Layer 4 of a small transformer language model trained on English Wikipedia (10 layers, counted from 0, width 128). Numbers have three digits each and are written without spaces.
A neuron's activation on a vector x is SiLU(gate . x) times (in . x), where the dot is the dot product.
The model reads these tokens: "in" "ian" "i." " He was" " gr" "anted" " the" " degree" " of" " m" "aster" " of" " s" "ac" "red" " the" "ology" " on " "18" " February " "1" "5" "16" " at the" " same" " c" "er" "em" "ony" " as" " Fran" "ces"

The vector x that enters this layer's MLP at each token. A number n stands for (n - 500) times 0.0046.
0 "in": 513537515502576452587524559565475366535489485315479419437615576563715488421404707397450653441387540406411452452504411450490485730404467590542597395420559648414413481827554281435566618588527359613266746511561293431395440507515306542499741604525456583423441544443458583467583468601594742479413392453524510565574751490415731511636413604429494336480438544587620512344280580505408506320390
1 "ian": 701557470490553462498531532458647334626577528445576438442458419429563536473618473491551855582433433480499695578437616574499465569532346498610489484496485460586223578867600572446766444681455286512542663631552469515528566533460473580431516654767501450524501435521555434313440503421429507497504554474468511538400550567491685424557489327435458430491352369553586491584413542386521524374465
2 "i.": 609598447406387454574553641419458424557429479475418505385371578458428569393337560450630771534450452511613650539471424512482551601359623616599586502339543469389382600797506550498712511531574444542562472752514482578425558359415525528319492485523560531608474523343442461350456468524498459524483583567569400483443484449510436313460472441550490421427459424502494609556358549528250698328598
3 " He was": 447507461656439585362508476472375412372586513395454374495471631370384520517365415566541771372286492562319533446386495567692609436367392471352526526530407563596584600639535535453606568558513424559786676581489514502645385533541400616657465344523501447420482549474556522525484572524495600516317495388280508565443548423578655429654467329455373735469453371614336500248484570479597476762465
4 " gr": 409419547445412641425437341492369532587370224611660462530454517279556490518393632469563645374634383346374675520489479430479597556526394568517440535516468375380657558650421303366687352406501502443579503538479547525370584616336431586607454435532597509577455549430562467491326555589472605433524729477381448617239430479500315458517550613447362695603324330412406473468388465564519293533419
5 "anted": 391536466416483481400579500392605594483465505491546438494712585293606406354348450413468636591630516611330449546249624554694647425456461451228455642588563483507308260796626448466554322502412486587699549498489564634534549668590391507552627407522573496769439427455647396579638530448446288558575575409331483513405463603666473511456546360491584489463520549450504541562545500576498568482517
6 " the": 332492528528492470363537564477575417546477437528502427564608429436514480513560533423530953589552579528469641474477715594494454441405623559462447508486509401606346535509563545434555518510572516413543430505443475589631574500621500518530391521591494581410491481521270477439560383468389596624490501369587334515392427628503636530444503555593421503531417296604604495494502552508451429577404
7 " degree": 500387440406400332499415602569474389470707577596550422361519592348503480509532463599542642438511549545391372401495604489507523693509301702765497531551445537538322415631564631508452542506454530542654553399429556615479622486525514689268338524409519710432423550527523575501327524318371548574469605596413666704581393570497432417746541452441447812433542449552547482446430660497279504333398
8 " of": 452525493558536423465521639551750513445487472613592564443658492504576392525428441449447874419434514398363641507322430566495532574551469477525564612551481379544577446660674525425414427569562307517716453556482494566557394626402477426561538452575466290507505550442456492362509567510498548635563416570397521394433292517501649472599501321586438462599406320574508411528649315541486419481493
9 " m": 522490704610294597726477620503566508668495533461531591581582563412664529554483446428481596521442621528533393351528507379466390576426537576494478525525437466427608675674612532425482580515427538595563500370454423462629785370405464465736380306698604607277562502354466477565464474515499584445529611579512452593477664474411465459626589512589529571417514453551423514538548354342196409538195
10 "aster": 403372341536698410487517504520491517402448477625448514477635612404493578627491578447422599451504426486505613429432544544433460430472325606651681606525500398660489426745636471539480507631465386517592456453537421606429512514394654405359595645576431434508527585670603602492534608439467442492525376534639527504510576596464175529538507603527518693472292544551458553604346790329332478219326
11 " of": 468542482520535402473507647552737523451503480602583542465654493505558397538449464447476887402429508395372637509332442576495543562539466477529558607553501384554568456688685515430423438563562307529708450558497478554536385639407468421562561463561466310520496536434465493359517553513491557646527412569411526398437293504485687473578499319574445460621418340586540409555634303555469425488509
12 " s": 403618696503340601549555522402541471601424405407427561682564569531612558552604502379547581330510492362505519512574548308457396579581467715534372539400462347432426557528691521413284537581475475544545478390386482509559644492467491575509425479543617521179381624458572468458438615539298322539674554491601591635429667513327490567463592530460348419461267537556678475664465471415531432503292
13 "ac": 414541507587532552459738555386471596501706505552399432443354619458458465511498342443598507581643476638542524496509475437428505488691469685604449714529415567410476539771343480429604716585516524466650568559664498531395424471348442309638431505598403506493442498408364408512524416534510665578376439523366511563643622529679569501562463583549533610481193297478553577629353457604347310298448
14 "red": 323510632515422548560470581509425458468566476447378445283679626420518430508549613326581599537391423445512487513300362641613518574642419421453502330592558482479467425547658455446523444380494383439690477280360556484494551414535568389391579526311516385691495279626639473418602503398451301439564610450512365395417472555471472497570568407613713503482313501719437526659451653497499488419651
15 " the": 288533512463480436409575545505570428559538461518487420567587461446512476485596626423540978570560563531483563464505681586425498470458610525507450497509496432640359581401609555432550495529570541422473442492468480508651515538622522520515405528521503561384479446532275521425581332420448522638469494398576329558434515555474618540427518526558406504569401378609635442483494573485428414567443
16 "ology": 432435402371552418578529482477510500437606726548551474479539571392613412580670361618530764500435523554604469482531570599434476384546212454501495581568592550564404533709556728512329407717473462441463573507526505506463542499613461564467552425537365577461479497537492588596447643389367328595425410658452511643498531519503605485464547549481332552355472419521590608603627607535422438232321
17 " on ": 503513410203429498324688384502454346295329329413543529597358374517375378561413361443320678435499407433189506482398618511399492493421591714436607400589337418370513606617609483544437519643514570577623380451529581532569515333464548538497510445530528389395439456612605414541527431755533551576523593423334592424465464434445421535548493479457568383574450551473648411551578401501355414590700
18 "18": 514450638562671614575588306603632582493491507509544463399660525420573562549425489568590659517694461604571727390489555449555557430464346500547659558626523469537380637574722485528533356568505530515677498310485465608345409296494529526562589494654513655322483589480674567465617511410505457567494503576478376512462432559437258556352619494495586417571366389556536417659689485606494384409417
19 " February ": 504663546355553377419594449469633383451623400390521693403464514319566560523709469557279618450519440529307468569589520509285477453524599589597549282499486338461563519816608555597589635561441544601565391290602342533425465387562408319529466574465515618353524463471591544544562391508611701460334641526408547460547909499535431593692539507292570525635405429565567569565478605407449418539478
20 "1": 575389601511600476563764475557653721576495446400552471422460610512581402547524505541530517553502580554454553402573453428499592485531165418622421479424585381482546600712585437440451450468442570550476467620454790469379504471703334539589527422441473577325351604435578537385740550528480374656502556347566489535632290526530339503435528622435583619500554486544579328496540217568483476556366
21 "5": 274521398445587312646704352570523391481437497398522499484451441502650611484615443690421634483636372557579314520297552547608472426526458656575579487521394347382594491623549602582597439473527361558396661490378256415598368451606554481352530436508293463595440561437376488427622630630544176617348613400479468709501456568373461573562537467492441277636667333478431544560407396446520443447199
22 "16": 466443469378640469604563270619451615487500513487550437483662573454592449495415555598609711536668334556492617434468488534513625309569375427501538608551482498579600557517615425471545370585492449652536586330372583477389605306522582512509679467644470584567436598328572484359613444429391350595585640501532332607642325506458231507514551480455495492571476475496673411550608277645427425356396
23 " at the": 411367554573494293467574370478588426482320622588485382578454511487385589442628708435442788508426550608452370483712646538474697455379592618499429596589435489558523565458693503503366535497515457499516456616634542538582560498412551565433517576505557475321583564570406650431483356577431596569417645366566430370528153540429452502551506448553465525551380426717628383619577263435372497560243
24 " same": 483443486521531325434337515450580554586608435569619628582633352403655588429499372513598677603278386486528368546511496563579558346574354519606555440508537529347369425785570443369572460444428475550615455494395415526653647555557698366442333602407490419468513462492463520377558676354597348606560552362613557699495436532411258619286518399468602531582448552730412427545434637520496581474326
25 " c": 503385614417472599638559446436461605657636491385479421457585537543380398515424485528551602418696581542300477539562478295279445260587474757521337520505454477546551497643571534479553487564545472571528431781521499528468667529549550652518345300504629514546470464366405453464565501448427477571620643425419363433352581628466502505379628612508494626371436522340536511718495488416287421536344
26 "er": 402404547556484699665513482475458438407669518536339394428421570768501417450565582344442709568623510563514523417448493529566438370459383209668523545640482567432515607667619603431424515394401504473567657625604423606517578611437551523365655336648584480467460507604525588324557543501449457495548331488445650510519540630662543473527522483488660540580430510633646534462352593618494414282407
27 "em": 297316484446389664531581583546318674525481442614617656313475696434589282516512444426580521504433403546528538449344414524639479388572484539356496464511522620548524717314528286407605582424441371514558513502454424415451447583586595432640627365725579415467447581423352557309499469607761467496425520498680422548551750368470665355403409569490514460433375482531481646475550437451357570507601
28 "ony": 385352523456430417487581348386599534472622586585378503472554413453352514565498535444379553587406539464518458523417527628504524410606458327514506502589505570404487476839540654568342486620533446588648567666403589473553425405504536331417654421561368323580549479586606436523712519381598381508456396411658417346440841731423418535488486629592385432367333690525337613694476462511356461317488
29 " as": 390429424382486453396620621564472414500422474494323611389544517467360438337462545458338717537457390575371683566584581608554614465363484439629544511586427632384595554649666675438285649527484525423744618583490438496542568558361502641523511330579563484695548459447479604599682507576437481639623554611508522347483424566376625466354429576562565490458439433692565504430544418545430574786522
30 " Fran": 478558544534426644446585460454475367519609442429372455366515373534316702352649487580375583465451416344519607550400579406625757500555415439585441463604535509553618702860428619396562496466527571348517437526540424501530530485466441591733489570575445476410588443345621482456510450390432330361268373410481387509406497644637630389482423367661377427455387529576404591381507386642583560618380
31 "ces": 439408385484433516600587443422444420480368674434496537390577521408503245415510368450553528541624536530633464560391455587502605548535347314710445395470480438534456349590572713485552651761563581558532578592601372490499422496538402384478526445593416520402385371575601423611602508380408284581299612437419449419567840463559384458451360665472502500468284391440432523609630470620527468294376

Each question shows the input weights of one neuron of the MLP. A number n stands for (n - 500) times 0.0013.

n178 gate: 368379405556670411390440600419616493392572574504510390472506439623427505337757596545421502656660570392465475433415701517482630357462455236472451540396452555678566382616418623666483618584372165405377552543426739478564369557380476408629514358610569621496692604469522573541322727539546526541532419458521545449478482633372495396595544624310608488572469323526609494494444555368561846354306
n178 in: 520373555447512569545562488411384468486697429575344396637428460592242459559546395387465477361351467622592609462468651341514534473567426445617434625336524357347302548416396775531338239391464584360551526544386346391363481519438345763541444318474575331390575481470387347538460585497646568498656558604362515486439396486446371323359504709489405592537560484725449680366502544544394390398632
Its two highest activations, in order, are on tokens 26 "er", 16 "ology"

n252 gate: 546571625604725496483454563523500434510488410488576457396351403397323540321418329588447380248692493388428540719561605497478628312616437571429722642514381457452543553364279629300710382317413593554640459554345290367462394712435359514480374650380407462521498529546478597527474464401592495598596638459553622589621487141486318646352442518413343658581410545525501524483546421391752604459338
n252 in: 381553503447457380575476396525453458486541439291453432556701313332597431639441508594615576466270569476675609408355586703359523707585497414695391755638737378551457511389462362449434579486544580623565496521369561672412637343440522694484635595488377482438399700466467285509567733444439392616331527504668585586375460524442390572481548715707378455593626335480410506508418624311497393643602
Its two highest activations, in order, are on tokens 4 " gr", 24 " same"

n19 gate: 658607465512393401383171501348528675478605499483453465458417418524674517546334626606452372398435559484592450322486874655314324649481568613390476414561607366347523357348561505499474450400294493668512799586328586385524569770758422476568662439589600483547643453592694569474397519486659466480393279361660459470477591463603438545464393555397650569649498661579370428524209492320511628660581
n19 in: 610258588495543345526375549367411604482351430458615617709481293369617455424421445386470511517381682486614414468649596622489629371333290710438299387313281539574420604397519419393346455529452412471585264437535319375443545628431658526414390429375407552263502475577393454498551414491483396666546430518482637467505303532528390689380293444518390530454362534423545598395568471485655467330611
Which token does this neuron like most? 24 " same"

n58 gate: 409648709563525489592428733497507518351458637479475637523667465519488667345694407532473495600466665436402335404615443434345402619604843501472583606491391482554425342361422450694667438476327431448557402549535481604560402372299306486553379272692455634458506734599536446600387576370641456474528489473300506342423399305486770563478616434540534397592652620572372559513724573420846712490443
n58 in: 624321565348643308269503601589563536535506525469591550321490376411404267501360465428560534348468706309457513477470645622543556514296476467425267473517562329445282377559628468481447560349386473378437556400494426331706643623683619326422479441437495362500429415529364604500555363462425718429571544563503281611432557500752503545521482483957591428430264458369393545665328428546557499639640
Which token does this neuron like most? 8 " of"

n179 gate: 373451516483623515652608488424607517334466440761463296465563443565629459508537432458481415494314526565465674512597727492499649594542491544622522553628700425563450378460372553650569390559651290724448722539405319564437536588764560311614439622474438447489380360652646364579200553466480204614554352378473442212371473592401494329545607661546507434560506481515523659433470592546640516514378
n179 in: 565541359502429332534571475532555478506451585470526462300533582585527594598425554300276505459505575607458513641591518501491450444670570521718578531570487387403270521506528467425639433514574361568595599483468595770619557619689454302374471340528434402531539435727712497684566420364577653377375633570455387642501602517619557503526668562466516646450632689553571534450530816372597511457468
On which token does it fire most, and how strongly? 10 "aster", at about 1.5

n176 gate: 314589417593584585459389530419454641189294488510576224515609466701430500326457388652376444434436550462459568397395458558661599548600758640619429396589633652345506584339264543646404379428502767674367334555579434677357560542485650417615622403437688431531607642456802603437437493418516498642600492652751571434548568597327485357498668502387534466409482539628620558472550451399558548591329
n176 in: 504359456352391545308466543574387649505470672764328613637557571632480701426548601477700469309576231381526426390288445234562531472507370490455521724683616429520770621460473790438517642796305631410607498440594515528431492390338317649544508322457240612458518535558537550755529570655474587500521463316604571516498459472573426602448407537424584332434477451507440402514566513632460359521421
Which token does this neuron like most? 1 "ian"

n207 gate: 652559496449577231431558528233419408446308355472417629515619473622677506270602515616432426556450563457452428456426649680618646483476667592589450728422695436387490457450382413607492625519769632474470518613254365552366566391432426575639291622731331499474468625466692471578375559385579458642348326535623764189314491427426557489391423402312526579437357485600692610621420578488322710555477
n207 in: 542400231312521591360478418571514408524553556263609383442498557245537665536379405596415446348386415547572490377559584643583426558348583377507352575551236452473530343497358616492446406510582426338391348591639571476550619664461567545560493520484554354316432449570474619583671572539785212673482718548406427460540452412573352588240549646541609481669465437625630409626543382656408532416364
Its three highest activations, in order, are on tokens 29 " as", 24 " same", 23 " at the"

n77 gate: 497515561538547466503332624662420676169383578623496438504473440594588440560316565490748321359554549552471297426452449591610672559469689626327541303486341270299543542487224447544509421652424300652474496540352425669569505564551586567690588640332438454630417429443578327560297341430485625492458514375520375330406551419614617745385494407434730492585491425415406533586484420559628425497390
n77 in: 427612686313539655512628563493584504355594371415488375631562375496592411266453523414669448338559452670443523572417432631602510443583499491527386474468381390394539359491409350448447448512483512375422258428536488551652532480426576462785491589642612514596628596540435282574420335595475490555462580525589401458539429543496470542494345628623654372712459505276287523468405468511743586421518
On which token does it fire most, and how strongly? 7 " degree", at about 0.61

n180 gate: 604588427608548562457347494580346435440488576360504618653528513524485565545369606568754585568597498378695411522459512526543333364604465613403453197349446474449328378346402425331645311467340654409486444677463364565754538683500479449640424387580535526594618532487306545661536412409417519528602575743530371397649452611562404529588631598435437545515527456383430567377224493401740281459536
n180 in: 473656612493485504306476595443416531430524443462357644384638682491634509507639712552545485311480479651212599620287381492526582523625489467722520442588502553454473426496543352713341399692601590754236543524423489423526431575585488485599504645662603543666454324411707389568314506435655582449560422460514433439613716563453574539617624363364472311555577539574502655571355474592335450597446
Which token does this neuron like most? 23 " at the"

n78 gate: 640385314603548494414500431494432632579529418616496411381515436400650655508438646607443510486697383518305315518517599418518677477449553695521336740515354363521300549396446649485698322494609414446488457532471509374583544652418536440266406365589297530586764426588302502694354332459560433469666626494552495662314396413415447483526621361444483500659479630638562362587384444497524549428499
n78 in: 525287355563446529570494605431332429736366461634575511515483538490568417468278512328670577401579507493626713412636269569462524321508300314455412385477482603551485397335523549513719410367471492451536499752743502399412524480521410534462650535281512395399484337470468594366421486471373394473538542683871437509563584523395353632399438582481471380455327564470615511489607524574466482450397
Which token does this neuron like most? 4 " gr"

n233 gate: 650540488478455431434198419543375619306694562486588350486580605447493643685598713610618529505438576471468561381564568595614425198331438329725618580471561359368567598558469224610490348591479624552555347610482329665450387538495758572522203559481245603627640385456803569225498509509586520547414556746598431529479574677585527498576594543464425302323598239349571571670480446464468603514455
n233 in: 511557528609354470655538349503466546561431345372258644444537510409375713626467455429434527499509669440497305455511572688746543740655607562554585405611533585508389437469561671343508602431533419433311692415302653415412345357640374438575560464413359212276461405447444405531432598288464583662482537633276439461622471306367431509450691662676481643539329721575458441483640469392380519408453
Which token does this neuron like most? 28 "ony"

n45 gate: 648682640545526263587511498512524668328574287495537463501560547554547707527544544488526541480544519468571634579377498548201499284539478452413339722563375377659465372502402568501519484449569446416544440724544649392437408461356519378418330389267429459568605338634342542579563490446502501541637649492373483544453460627562557690421551725583610650655390588637486263291627505434746480518434
n45 in: 499647478645545365237433606513430625359504814358509412243564586490673526498689631547545511399477597449471533492572420460484519445577514701604668417575532417422662436579596643627420431444465364545444542464447467482477401477510634536588565552393249663648687526451510437627398429623455511605500533518387492532425523560409441597619518497662460429439556507455390681512191495434523444513477
Which token does this neuron like most? 27 "em"

n87 gate: 529404432392513421463523474503602562403507352467507477627558555523502468591589536486417461687540354754460527412337522457782503381640532571481405580419563460841528583425303378421534288476577352528352366556364279499456450625657340438522608663434577501618434518326616276565516551543722477625521543613402480444507372396357515592484379493338462655452424562139760619456464373604624570470522
n87 in: 528331500412411433616618582561695540523619662248386556530447336457375266414512356565409510312464415554441320574527473559535425563413412460529440272529447454423647393459473635269440505278613614658591406587622544441388554412494399474435378425480728308470553566456416518318420532504659456533372456668594640459659402467646643506609385580578518482468536236497329607417435420585516604471672
Which token does this neuron like most? 27 "em"

n177 gate: 627745372440487357595399515399398422556408689445423329512445545395455563441530536349475522320442622542475690332526374485429416493515465340647520576657565536578547378573562655579674347388418423631671387399360597433557476352341490593550492466645420395439433465353390638515432536482544387510348486417607686650415612444461550478521620476613421491643527601620639435264445428487329546626552
n177 in: 537610495630586372686464617603257528442522458459469463378537549472540591457635357349485417551454410366704480424456463426458578730761571523433671403438361417664438351452381721601547567566450478417585573449526603465457399526581358472500530559322586556584450504622484505707354640514704507488442668406441506595617454523553591382399600563546492582456508494538420551557551597275494616474354
On which token does it fire most, and how strongly? 7 " degree", at about 0.61

n162 gate: 576539498621591449546557583471719671482305357321640462648477661357351423436435608528394452581446667562617545552335710437665532497580402588458452743657577394273689734520558478488506628384632536837469498567427498586554490620545660527614489643597632472637492370399361676450548510455468485446495605631501642566488340539518734515657351421408724361411607385549411486580391513367437637428712
n162 in: 457431532465393443474441454456613495418664512482574362606375649601434489537475360431482564219533595423484745676455537576516477212575500442588674407662706414532563710531675703472444396356529508706552528181456603698501608549655580642664553588475692621545476413555566443556553489606617527388423390461406560582545501598509553562589479459264460542661773405384607514740548512649435557438563
On which token does it fire most, and how strongly? 5 "anted", at about 0.84

n215 gate: 528467413400554621448445512558371611452305520577485534660625558569405607634423448534527420566493556556455422490535537486331418755438519255468237425469481482637377487312643457522374512258413645564571449701209456548476488332677472527612408781186586547437664474712370306559445483401700509631474617504511480428354366540421630632404548563507413578662512310599405414505591326610528480431421
n215 in: 659469506498703610281464598412488537394499625629477528401607694436527471529462819273595554582665658455345521328512517639357606449627369357551563659554489619405596556400521442535478574415511610461504601448329586642555688538532391518474588544417389416443405517524388675685517522500688559447359453340515499433398574335360547477642440515401618408391418495627501428536643539447562659531592
On which token does it fire most, and how strongly? 21 "5", at about 0.51

n25 gate: 520431484644649593560679329296643428385491629227640589451493463423270373441643617657545424475480470491345408358501523545409513535471417457600405537660662501691583473484503448587463538425494430330534363634431545478585451457489369707536443721612390560639512677635509681572585500415643392326482396601489472700342369464623626646420470614335522408514641376617546678612415401649538589588477
n25 in: 538574288763569362570491658484434537532388761516695604540396444444679556820513414390500557339442622492560472523641311464525252414445529486500530520467613520592276704671584543572507531572525363563542462588378411689588565426572452653634541522652476668646535521550591595474450563568392678556427589601566432551329505533483425588474684485589444550390502505446625607479492655438440641399527
Which token does this neuron like most? 16 "ology"

n23 gate: 568568353592721441483467573489469492469436442469433510506618577544403745609447537487407539479613592378413636516469438500624596556411828499785622505571739683430546665637340692542704583618502473603453579620420489659338284467507364546493604505523572535519837417382601474625472431585496632584513545306586662249348537550402551592351579597611567446692606328635580532596273475499294606451603
n23 in: 712508619462512394335400426636534676462421471378523388491458585414752421519457411440709506652517476659527346439351413563590522255502467544563300434470565497602473552605411393320760430415604413420600562543588186437526490543524654408582450449404636584354541429535508365602600387507419513503470574566538431671405437514634390254245396674692493545554571334311239500452586555323533594390448
On which token does it fire most, and how strongly? 2 "i.", at about 1.5

n126 gate: 563743424511323412503490585474308242562505527500440488348545595451402636357455425769610440462537417509409405489614542499641604525529646613615201455468555386638419422596317503657610269498594478263459560518212575342424534310519709550728246508551473358445692671582468493369592556299523449411458524852415797403662670251243617357373434725492402563680577435450649222236648264306625697414435
n126 in: 558610453322454493543587585587409632416349591389464561563603557548628448460460248403364468417258500570447572576437311526513212679515593542622628644619396392366388556874465387457585357525531496438485469487373455329366486421606555526467640191586736722589413625617436501566760529336353551510320532560417565372512448348718770456297647626697514375662495614520665340252540445527511604406680
Which token does this neuron like most? 23 " at the"

n172 gate: 616573469375437372592375509558532464438437279463511421584468572336514781487445459466434434369659616514455667403598479469440508505547410533504628522367537517511616541491718376430471686392402544486469386641359387568539640431579658297602470865417228440447302438627588537684483684441517405504443439681421544446344469342418547548609460754508560596556545507434608433547653360342523526640366
n172 in: 601677519529657541345480606538425393469203446251420569508737606577506581469440471516418517664562522559487329556466545484709637605626567544493517475607643425634422478410580551652380343455603716430462461479569586574413661527495516343614473471427536378348492700403470668528643763480533341325425497526391483446488384460452433455468589549558452562390294562476323420594706530470502500453463
Which token does this neuron like most? 12 " s"

n5 gate: 607525550432565504430397634635471644582433248800386455518402589473515500470478564369571382526474475584597593465695591541674498613703531549431595345510758524294416472393546421414397490567537770478587462644623239569293546686673459526586359680455248721718418227541446323571376354509521650689531406517236378540412413384501554466263379518441584455308553330246467387559369447689297462499448
n5 in: 499614501399402350625562433418335539396683546575491547511548584733619667377353568764324619640733488655648337413455308315567468457588388548555344653546260506574673642573486817674745667548411551523336748323482578501496561640439407580497485370718387344434551516412492648440462472333290552443384613573565604546539628615498571488509598448531390606330366580583534457585390458445490486443473
On which token does it fire most, and how strongly? 13 "ac", at about 2.2

n214 gate: 545591500258523433414474393356450504426371434312440698518524331568636500421418543596597340439624491512468276460612498373428622657554464533483546548510452495512471683422342713461631411533278440578443689425601397695358682617408527721507406537754412306553589523571492610267571487492369541483666315489267399607519599384361440524378602547240462531464392629421325311518391554352454487385465
n214 in: 441491468586552438411685552369594487355556628668418539502506334673455553460460553519551622613284383335577461501546251372385776634650469465501636463480598546351405560666371518350598510524496445559422680588536635420551563448517542519542556684470604489528540388422396637540631540407470564393612630346561442510437589334371575690504746525461636446453486487694507495634452390343516573617463
Its three highest activations, in order, are on tokens 1 "ian", 0 "in", 24 " same"

n186 gate: 695674447647584605559488610467291459339601405345649640503638406522465331580512549659574432345303504352575530483380447428448463632571619505519466534364482480338585626321399562500574461431508503446350601531583551513404532569545537320597593456363492359629631306362425646565733422604562542488591573546559743585583525415419490306413520609405363559276660541528478561634525379432655409571473
n186 in: 576432482737478586634631621397410441506483351369582653418547311622499364552504440514437507569258558481510341541526389300528499627679607526505444386435418354562558423366432641532545539441509485571389438661579739418499460670583524431536484447544536417471613267543489486328704458482420488513508767727600601601562528512400520460308412596425470716330576469468480556528436559437766546639588
On which token does it fire most, and how strongly? 18 "18", at about 0.56

n53 gate: 438457341282316414377452465615477414507566582623432600517469573577466697701337425566585467481549487423360585674474441466461633547482565448541554614701360508534384408505264557227477461512656604455545587414341427523569644305500435421566381395374328136543481460485494551822393428338522455507392641571318481321282267510287656481449320544471517826543450378625542494458640512481494396402427
n53 in: 425469376478264543450571556572328431406396596451537488567390637554348654530558601737509550293502529530467606556637520520264492486586631484402608476402736501489687415554471352391601568420400742493695457343676427337657558499511332423436604372416679254654494476550444599387496418596420357485511443544472341434329413572481386619558542671541415631451276406621569613605497492575545465596351
Its three highest activations, in order, are on tokens 4 " gr", 29 " as", 3 " He was"

n7 gate: 411425452574628627544532421513570526475510592462189384389520548572625697401455634464417415529755602443794411520384579421587511483546583258269281560643415643593453565479303692631393459461443362574570530728514541532403423380637300449524577534462552494782728436474397646544512477499415517505487555255353550573524358545407541484534688657473472558482538415649670357681598462258444595531534
n7 in: 453457584629501607410198506601529575458552530394457594452389569553472416488562409535582457519459536464457635469596510408574483451166452446575621520388490647563372659607515378428366576441501706572479429400742483572558233576556367579527530616614678523580619682615635517608458481489524456392332094690474483306558630490616482435517551584603437306601476473453489543533394585523351621523653
Which token does this neuron like most? 26 "er"

n66 gate: 475497383421495349582297494407618505376293580591527455590547563440441527375379532384465433527550829528308489641539453584399709611574397294490368596601631604530332475488498448415619462596519523430450503352327594541565554584591341592484483820540402378694608683322609383674422597503382543520424390401406531285460394469478372449560387479393369620507668400612543462594548575790419500663450
n66 in: 538387376598451490502446390489394598508408790470602351537498508370504440490431527443683492372506453443261372566546556436731399485451554549618537288281673526310384524559524520551462677587446390534646369468373557608604607453536318625638488534481337497559589468557573562308309521522521586513404434433519539575575387479462598511470471558379727384432528538446424372451458537440598317440379
Which token does this neuron like most? 7 " degree"

n209 gate: 701463546683508553620525569589333580590511449528406611628484384599404676357617829583536322423544608680515447469461492541525475477505624501481468561372470568443381382357479374502500575472550491661437351677442670616310249440446327521423445579571800671393572363547455434317589565495668580594515411539616485722508536657636625462506341613206683566464757436328487541587417493706576524391545
n209 in: 565329506634294555417387318561521572484533503282595546665426489449369655626619640643558446546675573456269550420327527335522622641634415285554557604620383505341501368302604462399416453509443474410420386579505462515550468591319444447399419536483556547430422416386366586537580681428573432454519428559474580642491427469619703450480362691228524544678577511482555541683444469515558536358373
Which token does this neuron like most? 14 "red"

n212 gate: 770544396603263538501366504201476411412441565356627317577543637554537601482390294592594470518346529668507556697443837566579508623601634608438266781562628316758264588535438340580764504559462554355518340523466400303366513655466437382482484450528426567431629569749579526447434586647689490516718562594481513479346378480557573588668382405431617569820460439546465422578527336543562507421468
n212 in: 550586350385332341519260309585504578541511622459481587356506423320598423482479420484386571489285607589421400454382523574586573501452474553390433512665449439548476452701389432406532523456563392671375511483442634370478404349698594615403530406832381508509654234534375611487477573594488401588290589396381191542576419275519680436521612357478489504639638352583585516480421521595468387444560
Which token does this neuron like most? 1 "ian"

n137 gate: 537415428480651512475456650772381529434312536638487557336351418645474791683742533659551231209492605346531598404442391334363491441587498569550409474498545382561454521317338602536406514368469573499698378542527408456571727524488538487440380246345478485450402386552613568453510429449673400475427354560654288498351476484410621676477782533539308416618361406333378455548496521404508511581647
n137 in: 526622394411514495294389472621582464457371511611426518482589697513554438267476627359359465590542314396322452524650586431441715609530606572565614545346665515439442512585484351558646341569710509618591422493598438668485489555422697504288435522632483468471412616652665338694400471418357619424441425402576417536494578397349603387619594495351615494564487641554465559559660562491421534410695
Which token does this neuron like most? 20 "1"

n101 gate: 612662409558668427455622566412338481399572532640517634476613425533338539326515433557590482532648663709417586570412551424597551498544583610302788565603604653412310681360553508480710287520434460560615598617303471498514532532597506609625504876613412462472535578385510533531477434352625579303522465550303527492382373553659491633629387492506781596436600312529498751582537572512829678664507
n101 in: 459452407255545506343363578718634529473465582562486342533484398490562392616554615685473550811239600671548598502478461489712546335294401577489408733417568529590504408800449326760495613634544625539594467408531724487574314536524770623404342560557442526380423684497512586481388454558527440381396476625461246517570524552464586410479432450412470560493538435426426456638506671447472368478604
Its two highest activations, in order, are on tokens 3 " He was", 1 "ian"

n44 gate: 622488604542521351548689454504719249398350461530156468291566496508483704252527539655445413471506435328483404644309463514393303739559648409571372467473458456576707417513326643584608571508604552571400599649409382674659523351396467434634513677445589511547501560522319591583539495423497689413494468590743575581395432448354679553595499505529322746267662409637482504348625706385613682604698
n44 in: 595515538417688522581592517317465432478471535363490366425589584417345458399529553425334455485634348207537438659313740432550460601538580604380568419611333562513540305499409625524502522534472452665308602329417731532562482488311481200707464568625489358557334351581339477354346414517339539438417599367498446508631367582465633478545503340625586633385471678464557599490429343520678374373417
Which token does this neuron like most? 30 " Fran"

n151 gate: 601284556577611499743387508542169394070343429567455520422592576424528555631536590603613297509633415423460332611710375450563441567324562504645630570627455684559582715461402328508589311642601447775492541481551153517291240505474524412332333646432458575662482403468626551423469367528431601561495437465333449440531338456488500700297622453408563471499315567543526679528438589640489395411556
n151 in: 415519502593653525485553433489559303612658546586691548442572548511377406333471549299315686599537598588479751275423707553533302394387399685360622421698403519560478279462406593485488407540510440481665542433495578366616684393494549443468475734631363341512515446532728607600516607408710578440602311643507479384578579402488463537598496622352727602557351396478755562545451282585492518519588
Its two highest activations, in order, are on tokens 10 "aster", 18 "18"

n85 gate: 564453587483480517541534275463394346518390731581486444575446737722685658554553610448485297510421480387645421409366620398431654478581537290644389624544534533713713382475483459636683197511592437690526536327215489707536380284458372607442388541641332655473614420432797123504309599312495505580566737466525437694614474500246644447700435343401524455570481352452523448528561471570490441510617
n85 in: 474423458336539454716533593495423343450525637384551582320572525392366569713661376546561536476435323386586454719535449469594656596546426548520420393479455658378481558438566490431390623458284475451568524599683669571206314761357516671616452469447615473528479649330412455505556437393524712345779635631363485568570357766551410245245604409513303508537334552326485494549372613409528471622500
Which token does this neuron like most? 7 " degree"

n74 gate: 478525357548413516613239531284577225521495433578455561460323749637402450464709634613570522579461423561602632742384441460389460542692471315503475520598559669419386598452384466543352523650593674362538640715605568457591538692358314417597424688370291589612489513450557476537497481681550403566582366602523360533533563596674485574421412721395317506493303563351540436611317510512546498523600
n74 in: 465604452718678386559652517440366387534475684452686525488492537500751637379357670491598480606658508354331468600764441411502394359354365608569663619562360405516592523654446539525551579574647588664537359418414494542643482364593531541459559507620254554276538421281329510535678473570589421555567270444550568438484646355628346700521529341560544409521504492527609473544491428549573331568543
On which token does it fire most, and how strongly? 13 "ac", at about 1.3

n94 gate: 532447294415546318429504667546441649389598546597285320492291599426393501464510585655715534526560641381390657508550580424477333335526607468552492547368400421551472393443516563680576303370403502369312466430446482309451145535449511323686336603524667388563545569593409560462534419487442503413694310328308511406455520472435716695413346356528224574514393503761381558452297581403475616540663
n94 in: 662356409628405451579463409493529342629418550174585687472338524327345492371408311531540520351517544554400498701390399406436692583633510387628319677429465558572302429498697213546420237198417495505727527590395325619629611498568542565616493363600505636463499430510485509531485643638514559514501522517532668477258463339437360384483590684475553456547616428454489474509490407621449414452410
Which token does this neuron like most? 3 " He was"